Layer 7 of a small transformer language model trained on English Wikipedia (13 layers, counted from 0, width 64). Numbers have three digits each and are written without spaces.
In attention head 1, each number of a token's query is one row of weights dot the token's vector x plus its bias. The head spreads its attention over the tokens so far by the softmax of query dot key.

Query weights of the head. A number n stands for (n - 500) times 0.001.
q0 (bias -0.025): 719359377215512509567442271705494722653599321373545682401234673406349605698395453464719720631666339476655679300377299307521294416491481515678536329414364557441415477558549495591503163577758554
q1 (bias -0.019): 370506426449447665375702652420459697541769390519573635623727284613476369604703465417668589459360567525415281584417557563366337456454299570590451992353563329569508542244516213366423542469583556
q2 (bias 0.001): 537368404471641492648585606269752703305430319678610292720609496336484550620402407196369467454453611641454669416586484446679351486611524281648689565425761536479305425566482439732569415492284349
q3 (bias 0.091): 585372456418379643480457643396312608431542524506548544741326493333370272470564378343350623519609476345712559353714409454501854423440448560481519682403489304509546827565604593613294273606718347
q4 (bias 0.107): 348604639417550687592435543471576349472580371672655475536547805459663500326265576418366434521713481536479368414509470351555622255501621565462437563438729471312579520323718414725413380548584286
q5 (bias -0.096): 614511577396681560441468672584434416426460478482453465425644351531357517386422484504488664321390140438250474555559576647502540687561409617633681287520529707594366458372632609634512380632734436
q6 (bias -0.048): 611691500309444454418512594564547793443521527343446400446487448653694590527389302421420381393420597435357399629576641767700410498649559720446430650436515579626336373316386506413435426507302658
q7 (bias 0.021): 893562443233606683620432558398265475356373490446869624473608448340601319688631495325448452638426424425548642465590473547433350605493543308501570630508497521316613371459341401704393488582510463
q8 (bias -0.036): 540362359472323542620544450650558567454554490474755503571560340586574368623294581737565430371547296453533579547470656630595415707347591680574363414473477456630460521457472588668257555388294429
q9 (bias 0.053): 585426510576483699730448725435441487473747454159747291706624792488647589575340456248343465494356621352502387638351581609393553487587761479449339399477544491616481322540459387443600429548408545
q10 (bias 0.044): 585513199653474465392442482439582549651536581377493466196469645461684482359337537694385524593616593732475289325454613582450471637434495476431548597320724581441380430611683578489664448482336539
q11 (bias 0.052): 427547462515465445506366712661574363614629491488351482676564462587688415580338550567582330587802427403400489729473361486303453383414198524412577593629513752393425385558419551448360623293635361
q12 (bias 0.066): 475322518556433681723515437721413589435598173275469372560569333358497463685495783530493455731411606444487593430492352418374693739324259243658543663476564349443557621167542359455383656442742590
q13 (bias 0.026): 504370132317576485753609502461420257333131381501498662587400634576608328566460638533603740747493484391504597751402509398513615374576463624529658692418536270389561570607581452709471415443383462
q14 (bias -0.010): 424597441408686484488282450340529624649517398587735572352365379584681582470502480359370613539185466479401482508420439484369471596677510450513662521483349550840315644544430481538427337570609767
q15 (bias 0.080): 462442781360519565594534385515403337435474610683636371535448314494644520340528621482415390406350570556666340541510301525537387340486489577668523612369286776331679434562494597543496583515765462
q16 (bias 0.005): 692640607500477432687489541364381443480257390495470304513579607680608206513516487362470225360820687512557660362342529682518321142621408585422436693426631610525382758666559506446442612472411486
q17 (bias -0.019): 615509707393401683341633513383728513465645539466802465240525549466371560325481539535809375386164426565338509395472709465597666401715367187665412292583655306342499658792275445403465438548585752
q18 (bias -0.041): 470645610290615770571389516571443635765453519689516627561518516460659633315627338421432570651509292513364373585485519130632292543495568781272655410318467548308309575524494405727336549553198449
q19 (bias -0.068): 354559513596530521714442508641485477396282623379599508504348387603538546480427709545623667304430357603617497643694603682413597354488242409399456629619575294539361456364210368630466625503517510
q20 (bias 0.102): 393542470428429432625382366287425509580207532456501400427301574317650523511673493612265383380501744374498552565505367592639536585272279647454296438569428634523550707679696488580601580484471584
q21 (bias 0.108): 521540363519545516530604591210366465399610715564528473389740536539558507461725508494412423532398284391502626542574189490429532414496572628403439509453517557452399612499573559462492671573502470
q22 (bias -0.096): 447274761544459591113522711594265397465380581808424635568543215478500840383547192504642579517448354507485675409456581581573574449647524377191692363701450706534572688577479399316381442552305585
q23 (bias -0.037): 573455668240685419400565461449414396641506434533377392605562315510760845409381642599672467503522327473597291515638627357424578416521275473449239455590556610378624790392440437667603400573300534
q24 (bias -0.062): 457494327614362354546434540475459609515472232579615467471689580700743526669479331483420453271353383373688521433553655366695342435561765442435589502647308585590476287354514665364577585566427514
q25 (bias -0.096): 344540771474492371394351577612472478391502424589470633336530454608626544425456337229587544717411399676563777702497472215365433595526389665606435243451528430681754480581458495399577488488448489
q26 (bias -0.040): 345501541552669398691500439648322474336537603284519381720372474396350557392548424596431564273532365579397421679354612594439513553536378345439703536642695570560431767703638602319355430570750623
q27 (bias 0.004): 542265574316522738413432586467381509506435712731453586664398390486261543397673508302823404415386591533680391480528635454551475416606383515378292359490547544484577539563665477295468570207385616
q28 (bias 0.111): 502320474699519434462527481822696377241593639632500397205629682248665468336405475176420495442507610334359661561611543382560667479447633668302367304458633535499530510689460383522568581650652418
q29 (bias -0.065): 390574673391540400281577617280443524780567176267603548571518304350471436443674591492797302581391476136484733423677412529399539586568500561335454625444555536554523373540468514539709546613640487
q30 (bias 0.034): 337622543603604522392570527699300461437471414626551423741385501422631510439588498670457330476516512553519349385802281261293408358523482649659529520323485266423408577319342550543537486496701513
q31 (bias 0.065): 630531574557301558209550662619570460324425639562696470339584217506418354599605585792498191498641632488851316495549457297585588434369418650428378480374591516511493556514361364557432520600518686

Each question shows a short text with each token's key, already scaled and adjusted for position as the last token sees it. A number n stands for (n - 500) times 0.0018.

Then comes the last token's vector x. A number n stands for (n - 500) times 0.0097.

0 " and": 615620435304452528664280662620671533576322612673441274461603309516324399700427599406365465501356
1 " invited": 593519365367272688607276542543580417362445765444332329444554266360332406681385600281239574470275
2 " \"": 511898409460528589665350567600475440489253632630317409521397276362430402610331496442366391388420
3 "all": 479716578360241674634458576537257223251473813545343448599475416382440452785347529499217533435352
4 " the": 523771477429404608680319435589370241366413836489508428539376380453416537827372512394220529399329
5 " countries": 482727446460329608722413476626295233382478828630461419558344375324537550828474533370204636488421
6 " which": 477831426279435567637392539536452310509480777513464504501402245365326386800566489422161513362391
7 " have": 608836418295404553556396555505474315402436717428384496457470201338256385691418472412149498392378
8 " already": 581811390327355572590356510484365297359351701455411523402533293329339415777381450438192610385354
x: 542412293391455537487474436442755935404728558573545437565364468499434469379439652449486489528791535547548394403590475582453263514336724372536348724462307449482408542436488561481514485490701431
Which token does the last token look at most, and with what share of its attention? 2 " \"", with about 40%

0 "SC": 541688409259459545669348621617585496562421660746463296486576281444384473685528491477398488491444
1 ",": 507708454283469599655248599553538399615458651669490437389488366389330565620485601394417441479420
2 " while": 547620378285463663692265695595642464488273667597440300473515293422289404734401557385292514480323
3 " Sierra": 518520398403319707583297566484473359522530752664283329545412513376446521656432585363257532504328
4 " Le": 489600389479551596393278470448445372542595841550341418505460420306542481524426536343290472472370
5 "one": 417647434545503534567432435491345250415667798497348410570676328275576564661394574380309487432266
6 " had": 631747432394487578482274483627496361409467663424470508365528256306259497673325616360195473438296
7 " served": 568735400330331737601298578618446371402351609546373565245523325262277476726239558370329650398361
8 " only": 412823439386344770684354603685428376435285661465467491171485307339253517788387553324272703350262
x: 575373322346460445513524479503688662448856603509500287596434484462433437585431682431317489428792614506384376390668490543427255590433537440605339711408359552472455579417521644422491479452801536
Which token does the last token look at most, and with what share of its attention? 2 " while", with about 30%

0 " became": 640624432329412549649335666691639538528328629696463303422641330503283413669426596437386524486384
1 " known": 532593379321339733665290572571522416428339781584476402462531309301310381656373651391322563383237
2 " as": 575662468372413701616334569613540400380262833657367410445509412338355405626377563459300531427316
3 " an": 632646451348396656514318547603418407472312734592455523378553392273367426615328632398260488348270
4 " accomplish": 526623566471365530563474553665348319315373781452374448381493397296387473768402477515296547452397
5 "ed": 510610524456313553556292434574351432400364681375568445297383309372489440793426607341373714406183
6 " illustrat": 614655364523316580554299410585388426441380621430458507277376287380558382608361613412400577387369
7 "or": 495740520509285617577376391561409357428320602338454466299380320401579508710342548373447696367234
8 ".": 563741528343442517618267593635588484578282563561471448396415275434386358670327637387376325492331
x: 526302467454563395578542384690603588309601663593432421661374526382368496751303533632436446459715684675714425478508449354483198559501763469579553562340510629317488465460450603424434504438427365
To which token does the last token give the most attention? 8 "."

0 "ate": 612570448370464529637299633614646597454316627657435240444573252515416411740413566397343521474327
1 "li": 607542378331381572590252501600535516485457662422307284491435290337574365623343577349332520461330
2 "er": 521508409429535703554197498448498445457549727422431371439440246327654428662386617436430518389222
3 "\")": 444655468429568543584263632602598521551408500599451376307428177325473387617419494474430394329393
4 " and": 654566452291508572567240603581585499641309599542495391406507271399379395727444565379388417421242
5 ",": 638615495347447647593252643502557392651391636551407409462414432323431503692334651409370418444355
6 " alongside": 485489437372402695651253589558588391461281677596354366315470415319311445666377568402257462442316
7 " Gustav": 604520433432400710551294497561584341520431672497320393455536423328439423578281645374299577427362
8 "e": 392563543466505766423387439473553340630550805367180392483609428314575611503325686265295544407207
x: 503416374685548548708443477540452639482583750493513311593377639207481499427342624468251563459652468631484451626374428518470535588385365396447648815545430637531431572208605513540411477406675332
To which token does the last token give the most attention? 8 "e"

0 "\n": 706537472320457475656362635636665503583408598711399289503606307488284394598476599452433401491393
1 "===": 487493453197529456664211697630706572470466501541468282579532349359285359594488482417536241342343
2 "La": 543378427348369570691279646664486372234501615470442349585402364388409413732420438416368407570378
3 "tin": 572401323412466510537357466450421411334729796451416327709477402314625436710407616348288467401213
4 " American": 601468437498557603520185375496539356333639771475471349497370398298453558579396495324339434342223
5 " and": 462489552395547475529225430628488397337558784420536412518416482346466516709544555318362422329209
6 " Caribbean": 482486449437341627577210446528439350374624733543357390447414482308441526627442555340330439380300
7 " Group": 367525484387430529511297478529491393379657778497442415383413387277464504703540483274299446365359
8 "===": 381606413136555451650195631621577584401510543528525453478545253204462514684585416333501329330398
x: 392495400649489416676567509731684584414605447559417326554473642669613372509227578435344331418701747785569466513372490409534224473471670588524589457375510469453504480403258571422402451485616461
To which token does the last token give the most attention? 1 "==="

0 " Na": 638603425324448523662355606623591540580337636749485331514609293482425419685436572466374437535404
1 "gel": 484424422376555606510283439451500289409597770501418498528520393224596494584491606477338445431370
2 "\n": 670579471276455485661326648637637463572408638702370362461579318417277413594467641420444312448360
3 "-": 770519654277511573589285644634653390485386584505377489483446303410317371719376617370473206400221
4 " K": 688409588476449623586402516562398174361524694532335495675330446286520523663398612534336354452249
5 ".": 638499577268635615591511388429456248389528913615491590779440597251460714505491551385325367563351
6 " V": 573496373381524637584382474388392128454724670598408654632367487305457634561404581520359370369434
7 ".": 531665629333604552531509266371429175448584912571429621634545540233416681479559514395372341580389
8 " Simon": 486487473378509540569467444450447145438699639574360665482535399327419525505398492466387329433425
x: 520469521550431651603519349546619524242485778477421443544354614350630463423372805464219414562487473573621312414292386649579408291464489461485564836511615505392441510512474608599502507628659418
To which token does the last token give the most attention? 2 "\n"

0 " ": 665620398359426486687295666612626493572314593684447291427592361477347438609472591502387462471417
1 "tan": 590415369374314681576241612491407338404507675574358384540427580199522615644430582528290529494319
2 "ner": 444427340431478671582357532456458341385584935518537374503314556257630518686448620495247585387253
3 ".": 593692452404520571581266592608521426571417664564534406489286394411486461686320640435313407423285
4 " His": 593538350357552569536193579542475306470428595488477504523427326398424471657279469413345347414400
5 " mother": 551582520482490479699411460678404253300446700419407433537520270282492428770280552348164388516394
6 " Mar": 587583539459432700654361594628487253413493705526423516472502430332554570711214619406182482393304
7 "gu": 534585510441571685496373468653384237536563750567318496665489414251621654578358674352322529441222
8 "er": 518507426341619627521355478527519243625611745458342557553570369317579654706280596378356415417191
x: 548327423546511705773414348422474434338586625444495389410531667450577519560306619603330490417703423647632370476300423465649481479476565412400522780409589466600326678286582526485488482560740284
Which two tokens does the last token look at most, in order? 3 ".", 0 " "

0 "rian": 602585447392445590591292583641622510542358705644450292412556269437388410692415609439286567457337
1 "\n": 682610496309448510665329624621602407516427708695360399469517300396290398611480623447420337423365
2 "-": 765546636300513584595270646611621340396382669518385510533387316390340383736396597395447257402255
3 " Anthony": 643426547474446604541366443531369184367593795512374543607385478286407388573398660499414404406282
4 " Nor": 539455576489433752476471415423386151388679855554361584518492406292624482524361619441329410414236
5 "ris": 471479504382574680560368426592413314446626943546400576556470440264571564453432623354416446487285
6 " Grove": 512508445429556673564269507515419341463733702546483638470472310336537559484378595401392436457288
7 "s": 427577540421545711552298485556373369540728717430511674391510275340532561537404688249424449389299
8 "\n": 689594560319491589689319607622548255458523713593316578436418274307334445621454635434433273358325
x: 451407441377578480752511325503746695329639628496469318508304692364457491787374485350416431475650614698628452454408450403476255538534673507613570451349711534423481415444400628483480498505597381
To which token does the last token give the most attention? 2 "-"

0 ",": 614596474340438541666292648624659500591330588708464290450555383514304437642416612432402485482405
1 " was": 728640403332414631519245682663601418482352642529443445371510275314213463657314636401280447469397
2 " school": 641671446403301672558316676669419328546449687563390521254412437258247523681338568399260640423390
3 "master": 433673433438326714593337618601493330470531724466424475229358363309334514634417620390251706363345
4 ".": 609746499360416539600265662701617467637315569524421430376431296437280361664313640361351350480313
5 " He": 707620381323487606430350677606476271708416461488367525465442322296345435648300533361318415493480
6 " received": 710631479360437615592340584664498371385483591509342459321549296295195525703312525321350422385294
7 " a": 624662438432351664574317568556440434398347519436425564205545395288208493708349496303429475382404
8 " basic": 510713347497414579662270484621385307255325701444489405397385425368420468761388569419341549358360
x: 420523291531448482616398342468638678342709567527535366673405503518444409540556506370301415375710569458610326516598399583529344544401670476444379700453256554764695681518489625307563352607592392
To which token does the last token give the most attention? 4 "."

0 " They": 641703429268459494663378601621546441536350689698487377518631252431341427723439527467288462486421
1 " were": 721683415285383543567250622631560459503393672555500427381542273331197462689390599424279507447417
2 " helped": 592676316352301620509213614581493518379395651448508514339526362283342526621347664391238704470316
3 " by": 545737421378406671634189675534539534489200682637356440319479285351364426691316566409263571489390
4 " Baptist": 518614409442304714586185539542479406513424687557291441432457446275386447482254640343295633486400
5 " pre": 477748375598494727576352530649343271453462750563357457421508324341599523572350589361285628499330
6 "ach": 412684363483414572624305637716344473529369621396301361422631263336590587803435528398357677538241
7 "er": 484728265436422650613288501451509440566449639376391434309439267369552537718369521336416705450352
8 " and": 421769412450469653597231608583465450643447668439559474347465356464426456672437649342370550405261
x: 457317556452469524563555376432614728375515619490427452739488500469441363496515695536287495304779615696596440425530348504340425677532640603595540565393389517585481615325401746356427241414609346
To which token does the last token give the most attention? 3 " by"

0 ".": 660604450329443461653347652629647537594327544686451281493578305535338404661427559463390434492422
1 " John": 622528395317437556588237645585592383440431615552371447498563287392337498635356524415267428496419
2 "\n": 670575500246452537641322658630594381552450666644292467484609292336286478593443652378425253424356
3 "-": 787539719308494642549353631623564276448443655450298581531448304333339422726380596356434213379205
4 " Vol": 718329496469412695607422547535397185255587744500348533654432445288503515692402573490337417476222
5 "bre": 642465417391557566564388386525351233212589872596310457603483555229535587654610476395490504548292
6 "ch": 632521436448616561529306425539328235466717780481454494507495403237572604741523578452431512477218
7 "t": 568562514421601672579384376516411158479739807431466552422424398288470671665555574392409491434273
8 " Na": 684602495556505675593310331529420113504588713500395536509364455353472670538334572424401408491199
x: 423568593376570617610429366514448432353515736437565492397334758564385482423310675426187561520594570602689294502375337596462452495538707505513444804394522595579461521360361521712472405493669389
Which token does the last token look at most, and with what share of its attention? 2 "\n", with about 50%

0 " and": 615620435304452528664280662620671533576322612673441274461603309516324399700427599406365465501356
1 " Herzegovina": 568432418395296793558254469497536346459599706471286454433433415220445423557389663356284537377312
2 " and": 509555448352433676580240619578580467497457777448486399416496430386385472700459596329297509351254
3 " invited": 522538354393252680633280511540602449327407734383362331413534309364360389698355588242215620436287
4 " \"": 461930382463512576704348574592480450454215611614339391505399295388434371642303478435348409375449
5 "all": 448732565345228662671453592549261240241439802533349438598490423408445438812337526492204542438372
6 " the": 492778463432396582703302439582372260347395828473527418539375392469435527840367512386207552406358
7 " countries": 457749449452329601726416475618288249369473827637484433543363370331549556845481516369196657484441
8 " which": 448867442282422567657405541531443308489463772513472505502422243382340379810553483434147531362405
x: 716459354455564640530565371390695779386612596612527454644407472466456303511517593466291370607760648714561364297473535381398233446385708573588567645393417393504496482326521581360421461469574476
Which token does the last token look at most, and with what share of its attention? 4 " \"", with about 60%

0 " the": 616641416320415498677316609639636535521326696637468295479606282539324390711439592409315496489375
1 " Eastern": 523496369380294682679206470601498360363443812498308323490381394368461449668471578319286520501401
2 " Europe": 428574299473422695633237503591430357401558824541387384412414317297544553655541549380273565447388
3 " seat": 482692322395487652520288480693496396450464755547434506338331244272468542655519545296262614409392
4 ".": 622740441329458528611270643623622482595323559567430405463390225450341382676391605399354370510343
5 "\n": 682579444270428485667325660616667462558414624677349337468535309426243371605443624416419319432359
6 "\n": 758548499270437528691313620624679414521437642601289329484486298381206363620461614401383300422305
7 "As": 593485404323444542595331679601451330376340663603377467581550367280439429762469433368294502401234
8 " Lib": 618444426411488660558359456526380261447523716647302511666406372241584497655390519354424446486285
x: 449509514500600703671495344604474633384641607406741448338325532514615501393291712476247430581661595536491304344349383468493389393530555420349647731441338641699405431574437583577429530574654407
Which two tokens does the last token look at most, in order? 5 "\n", 6 "\n"

0 "shi": 641622485278440565664375571661530505530298622706427417492619257443455426751360562466314443472331
1 ".": 625686494291475495659304633634525519554297579686483459506521331432433472710337591479348345481369
2 " He": 690575407271534615507375626587365254570423564583442584573504311260533576695311528434301397495463
3 " arrived": 597475400240438721661322662655508411336513655580482530484588292249442637741255588324258527451331
4 " in": 428636370250457630688182681721574529456326646568478462345511398347471599673302565384221612427321
5 " Kerala": 334591337354364791730226585622425490457308647670402490443438332268474503578314569328308558492370
6 " in": 349645348278474641663221626693553578484366704546486565290576331309519566633386523312249573448397
7 " ": 344697309189473599793159777701521623556313601496495474421589333228441644513540541290338517462449
8 "1": 330704359288509663718139837563520581413369547495437402426694323179444651598551474387194542587381
x: 396320512367507505458551504749768602524669581434525471440496489418701676568256694691293257406460540542541315654453557565363418507415524744670409525295415508664399342408524530380425438458610539
Which two tokens does the last token look at most, in order? 7 " ", 8 "1"

0 "==": 609554441265441472672292710682744633508394520622484230485644300508286390678453572416426399458402
1 "\n": 737548472273435480649306642638703484550473622655367325437550325416150394606438631379392319455348
2 "-": 843454656287522548558282639637668413444434604496402464497434367368239387715378623342446238386206
3 " Be": 703403516450501587511445532619275151320526724603291567587445483226507560582377555514318388472220
4 "the": 663504458452637599569347477549342234260534744596459574651587412186491679615329475465388479433238
5 "s": 554576607434497546550388352607353199480567906425450537589496451259569575752288671282278462449198
6 "da": 547444552454384637652476395565412187470673721441476518393411454240407491716310613352375492441344
7 " Boy": 575411495480517587523375371510505253407676741518444583415473445227478514544395568407340414359195
8 "s": 517560561469496634443323332443425290435747919391391505329586427140441507559508641333372438372183
x: 523402290635573510676411362647521539475407553592642353420368755333493372419261532396342531447697669637554458570454415644534451362496501561493483815386581454570633494269521516525499338444806358
To which token does the last token give the most attention? 1 "\n"

0 "\n": 706537472320457475656362635636665503583408598711399289503606307488284394598476599452433401491393
1 "|": 786354624274506558563312507574669422510488624451444453515433244405271303688517599374411244398234
2 " Member": 727220554475534656485389524611532333144427711569350480600380338259559453675513509390375444306256
3 " |": 786302610550470681469376530654470506503411670392447504424292354267497379627537628352599428352282
4 " Round": 665206355452378693449328640555365462389413625655354528409363506289536506595585561406449500448415
5 " ": 776445332423592417494241486649345505496488542462515488494340322241599683510722560302516571447295
6 "1": 722410415516611478445167557517334478352527448524512435447439346187561650550725520407459534605264
7 " |": 841343353442563562561286548600368473556363518487387595433329416184442671570705475462661503501464
8 "\n": 795347349327546501570178538542514329407349611638295489479286406230484562591615599491564382397386
x: 357472526346567437712456284618726689406756518443403334393302663376511560618466345347405406536662576634663558463369370332479280548502617651530495446403666557456512560565455644425580535525674304
To which token does the last token give the most attention? 1 "|"

0 " year": 595646377341433544683375686714557512569326616695410297490626210506412429713512513434362560480394
1 ",": 574635391286417587667206665581571444640403637621389365504488336451382480647485622372426488473338
2 " Bosnia": 485453346376383841633273578570596398485519639614315362491470513270466508475436686435308530411299
3 " and": 356487429458501838515298630532585501528607900449532385373510568389414525511561658350334527271177
4 " Herzegovina": 430446368405292826557233494501547410511608691477316470369509472211446444495413722360286558325309
5 " was": 644668403375409687514293674680587457458408696483488476274535255277262435662345621333257488394358
6 " elected": 467628439376326701542312655711475442368234608578414558283648309279335459723270555307286647389273
7 " to": 485563407434277641590255655775428510390253689435410534322585351382452490836379566236416695441290
8 " the": 563615394280326701669198637617508564554260740463464468349577256373295320820303568152304522396326
x: 395494467451494300474330347548684718414539509413603404670459439571439609613402697458289321350754571678535363461564461419449354545536707483594568619406339497605365517487440744370334499525792477
Which token does the last token look at most, and with what share of its attention? 8 " the", with about 80%

0 " election": 575629410376418574618325690734578580549309551690433321427574208467338390744508520424383596435431
1 " results": 460685291322394625565320689640499531538452596607458368437460161347411445736594517448418614305410
2 "\n": 695599452304442500636317655624636453559408644717357345456518297415234379606508607433462377450378
3 "|": 748393638309534579591311526602694432469443585488474420480431268425258290715513576383446284394252
4 " Member": 693253548486581691512357549633581378130388691577355428629361325303578459687517494390397472308236
5 " |": 764284599541511698476357543635493516444393682427439489482256365290536366639554616373627422346268
6 " Round": 665203359454423706458296644555377472367392611665372527442332489295565511601605555416480518455389
7 " ": 760454324433614442505226497633353499477475556477508484518330317239625693508719561314521587457288
8 "1": 700418407525625497462151559505343468322508454534507440462433346187585662542719519417463559610260
x: 443367647368471409530649396875676496506756541454479524367392652378609607344200611498323439461533624376591397601490524384518501262457584766520405495367411503615562527534508446423596345529713418
Which token does the last token look at most, and with what share of its attention? 7 " ", with about 40%

0 " Herzegovina": 439561434273386707673262600630580566489394645653440390360643323342470420672451541428344568348386
1 " and": 541591392258410637663227651602642538537399717542484359369611313442334389754425622313314463429297
2 " invited": 570528347359244691664278558563571466337377735444386346397565298365341373724364601251243630453312
3 " \"": 488926398428495583727376585597466447463232638636355405517411294408434363671313486445346412361445
4 "all": 472706589324247674663467611533257256238450811558357449619503420406456438814348511505217519439374
5 " the": 555766489365377614735315478586387278357392811490530424528415365474397503866342513405215526375327
6 " countries": 448756478441308605777424495622274232339458826644485410588369410375553549856465524399204651473444
7 " which": 445844444268428570684416558563425309473472784524498516493429247385349402837570475438156531352409
8 " have": 603835429282395563586413574525474314392438726421404495459482195354266393710421470410139513379383
x: 542430295497506601512525374382758859361690594579511390645397565437451370482429578421549538533728448644581332361563488550422192476363650541576439676468250452448523413401422666490486479412679568
To which token does the last token give the most attention? 3 " \""

0 "\n": 706537472320457475656362635636665503583408598711399289503606307488284394598476599452433401491393
1 "==": 573496455212444483664189686681761618461447509479452217526577284411223356633516554363488278383348
2 " Hospital": 666313410368421623586290652592591331319635669418383367557257320267373366724455485356406493381343
3 " ==": 548520347214394528721261717738728630416490590432505248497550226383382355624543566389467382347346
4 "\n": 717524433195437508663241643643748498569516569588323301411491289368133379614441630326413247442304
5 "\n": 800470539223473526643269611616718437567496587578288343442479335313134400590434620378388229423267
6 "-": 876410642304519550522296623608686388461497599425373479498380389345202328702384627330450201369174
7 " Ti": 796247485387423551619428513611391192386603677486300459653394576311480467624456576434294426497220
8 "ru": 756379362407543663563399445483365339383688763540404480625510490272446556511412588340438460487226
x: 464525433353472590697523412628541553428529502405549572379336798412688604437326577450317534392565472548621416541287325542571658337565615525351472793589416655476441570430448595479349423331825357
Which token does the last token look at most, and with what share of its attention? 6 "-", with about 30%

0 " Christ": 614619443349450535663371621593628499546383639717450300507638316494377458621431555483351511486446
1 " would": 642718339345488625527278517564514389448547794539455508604499246425291448604365562325282475505383
2 " return": 523635387241332665677351688567535488313388555589437562386538224349367397711297459317241599529413
3 " in": 530626346297439617710147673689575573439286605547409400307548339415384496712363501348335625472320
4 " ": 393719313200515553787135775699539628503273566524494357512523360321440593568528492280371560447409
5 "1": 369691368279564619722134834573553584379305493505409314530659311239455610670537395356242554585355
6 "8": 375729270249545676829157765627631546396275548477333378549638276224499721652542335371299648474331
7 "8": 428749220245384704789275662629665469407315631417300426524567313269513759600551377349308726392387
8 "1": 428757219254264698662389613615710456428367637330281412507555343364537730595530409266286734361429
x: 575515240545560395450441469703664527587926747388349484417711509480561493542394584408249487579454484616507339405330462505381541703427520521523494646410418675465430507195343571446452592476645550
Which two tokens does the last token look at most, in order? 4 " ", 3 " in"

0 "ed": 651557457296383555665308618628627561515313631657443298379625312481347429697425582414369544481340
1 " and": 627605384265441587659196615591605532582319650587477313435542325455342417723428622366342454477290
2 " Dar": 569538415352378679675271509559480303430358719605323383579460411394593530664328593434310482541328
3 "gent": 410506368441505669671366473465436289430570800549345373675480411368643643607364614391294517447399
4 " was": 709699418346445644585289634692558430492358665536480428372538237351263473694340622370270475475372
5 " put": 630622390358293677591430693672486429368329676491388422373517333324357481728310561461252664466309
6 " in": 596686364277360567657179635593548499459306597547429377318485387414418485742245536458193596462279
7 " the": 588678317267425635714103636616492535557237660523507392371471295404292505769347558321244514430288
8 " care": 403641216422504556697249605605407347302326742512381471494387374293476487682428578393255639551466
x: 356500295524406632600567377523557684339739660558564293625399648506425405454426469583244258449635458350593470493490503550517351479446534574489544900533400502629582595506565641290395348506651410
Which two tokens does the last token look at most, in order? 7 " the", 1 " and"

0 "min": 615631439349461577630393642633599525566342605709431281473588230478478416711461533506391539444361
1 " and": 618603380281489591620215630592622502592361660592458343455532281484379428731482581395382442430261
2 " also": 568638345309430675551307614531427306492392742557370441416544226278408396725453571395314486388314
3 " a": 707613472370402644578333567571503387463331728505432457376469321279303459787360534386249434431326
4 " C": 616512348433422476630296461504434244371462752583326454486412524284516553767498524451316419477384
5 "MS": 506578286377520533621224383459399252345546870610389444568430487254449689577681467376425508615400
6 " priest": 476594324490567637616302397541533259322612773482408561389478285253452501582484517309357568472447
7 " like": 398665478616490743638366546611460406334393816462441469340420259368555440550267592391319511402210
8 " Ma": 467648466496416704582402428475380350467369675692378555406558510215574536496276632445256486452325
x: 369541461391550549570356466648394653396651725485702453540167586332501593465363750463243394395445670641640396485450370622402388453388519511500543861602460671565429451515469521507450501450569398
To which token does the last token give the most attention? 0 "min"

0 "ar": 587598403330419624675323624632631520528315695692414249483566264492478429683394606436333524496327
1 "et": 434501361343415672566262515471506392549475792514304329475423345380600525658467605385337534408286
2 " at": 585611424377369650714211565594574498483488742524390336352511278424327478642462561394276453522355
3 " a": 666488246265417641668232602518509523478411629531490478362484360342227519646475565291297436468452
4 " school": 498606217378442490660203549633375361453401737581442499347420442246425509764434530363245548463439
5 " where": 519777251308464578728253647596605431449329670493359372510529294412276371685397531414180491423348
6 " his": 625653387291382584654225547542520389460312677413391408482541316402225390740289470303160517488418
7 " un": 534773350410462595764298558650506336265342679382394419579475308408475389772232592374188460436354
8 "cle": 540747409465429599754342720675367338278467613352380338675507287377536447852366597521300583498308
x: 468255373435405623657613363595581844406545583540469517553378634529435597584483439427293435424612469348600307469503462610411331484398720620459607785601449528611447596342685490382320305609517423
To which token does the last token give the most attention? 7 " un"

0 "re": 662638425307473543681335661662581537484344635620435297503658207495430436766419555458357468498323
1 "iz": 589621361413467537644293462551389387390633639434325338553516245364631511717424597475427495384191
2 "ker": 606629402450433688530371490387438317388671843418366379463489339297562460659431522470395526413288
3 " Institute": 528614462424511639632321512490476356469626682579443447385501307226569599667446524453347467382272
4 ".": 605712556388520681615290594569512472531435707543463439378461215343395434623543547338512362485325
5 " After": 584536367300510676682292691595531373334347638537433455500580178377413451754424441363345506549362
6 " his": 649564402324513619680133548620483477411283637442427407518583274388322449697313507238308527525313
7 " school": 506634380371457579760276596681419377417492723478376399487511320355457478854336506220245515451342
8 "day": 454592489400332695754271595683451327413569729432429382353422271396364480805334525220221587425253
x: 458412519484408432554672394505697617470560583410458433640477698520519400654244685475051498484642543519325369399420440487569443431411699485558491875391485611475533567326499618520398437547650426
Which token does the last token look at most, and with what share of its attention? 6 " his", with about 40%

0 " school": 515680402336450587700343664676544467592374676717437339409559251463358426710480517435336566447407
1 "master": 361659424370426661605289552583529376488530712547332450378449243354468542603445566376290569382376
2 ".": 590724496321455529637310643652593483599348542589453400446484231463348401676375587406375334483346
3 " He": 728570428284538635479394637584434252602444557548405542561511297265445503683292514374325373474425
4 " received": 679635447318422604656322603659516435362420612581383401345579303347234495749338516339366442389328
5 " a": 607668437381348634629305573592450438400307574482450495267570371319254471771356505329400465380367
6 " basic": 497699348432423572696255495626403332262306718481511386421407405362447462811398550415328544360344
7 " education": 462734429447388607658267561624396319346372680483462422330389344273438423750432547390336610359373
8 " alongside": 403691407399321671750218595652567395317320664419400408198474348377290400757399530322326567333275
x: 426425360444475370436545425561700642395654688514424346677435514408462396685501528463203470392697678641500423410511374686369248563352637602650530750463381551476481501398448736512515367566620381
To which token does the last token give the most attention? 2 "."

0 "au": 623596406322441567692305642627675537472400658629411268474652309474409419680387605468322477456322
1 " and": 640547346304483581650185600577616525508429713519460303446586323433377442723452620362333407429232
2 " Land": 672479446384410681605265551528409239473546787539328501389436430209476499631376611374292496468294
3 "i": 537490613490481744654294478514439288434635718402375431316415384209487610601422597361372534467242
4 "vis": 495474424455457702550329487473465416419703806452432536354447459209557518516419593458409498353275
5 "ia": 482554439467459733596264478390451407515646666515488495329438341295569528586372513434391525382287
6 "u": 383571487385470676475372440437453484539660659526477552245500404246600477584446550377340453291330
7 ".": 662667546379563607524259589543552524585455603551506565308494297303407468671361536416386301399295
8 " His": 627486422322562608551220574521469310483454597475482567501463267347422448668315446399391313407371
x: 431621360422422508652458411399438832296566615503435326639469621529505619501242596466352448509790559677707438476468307536434405415453784528428585682369350487471466493496352564540391421556665496
Which token does the last token look at most, and with what share of its attention? 0 "au", with about 40%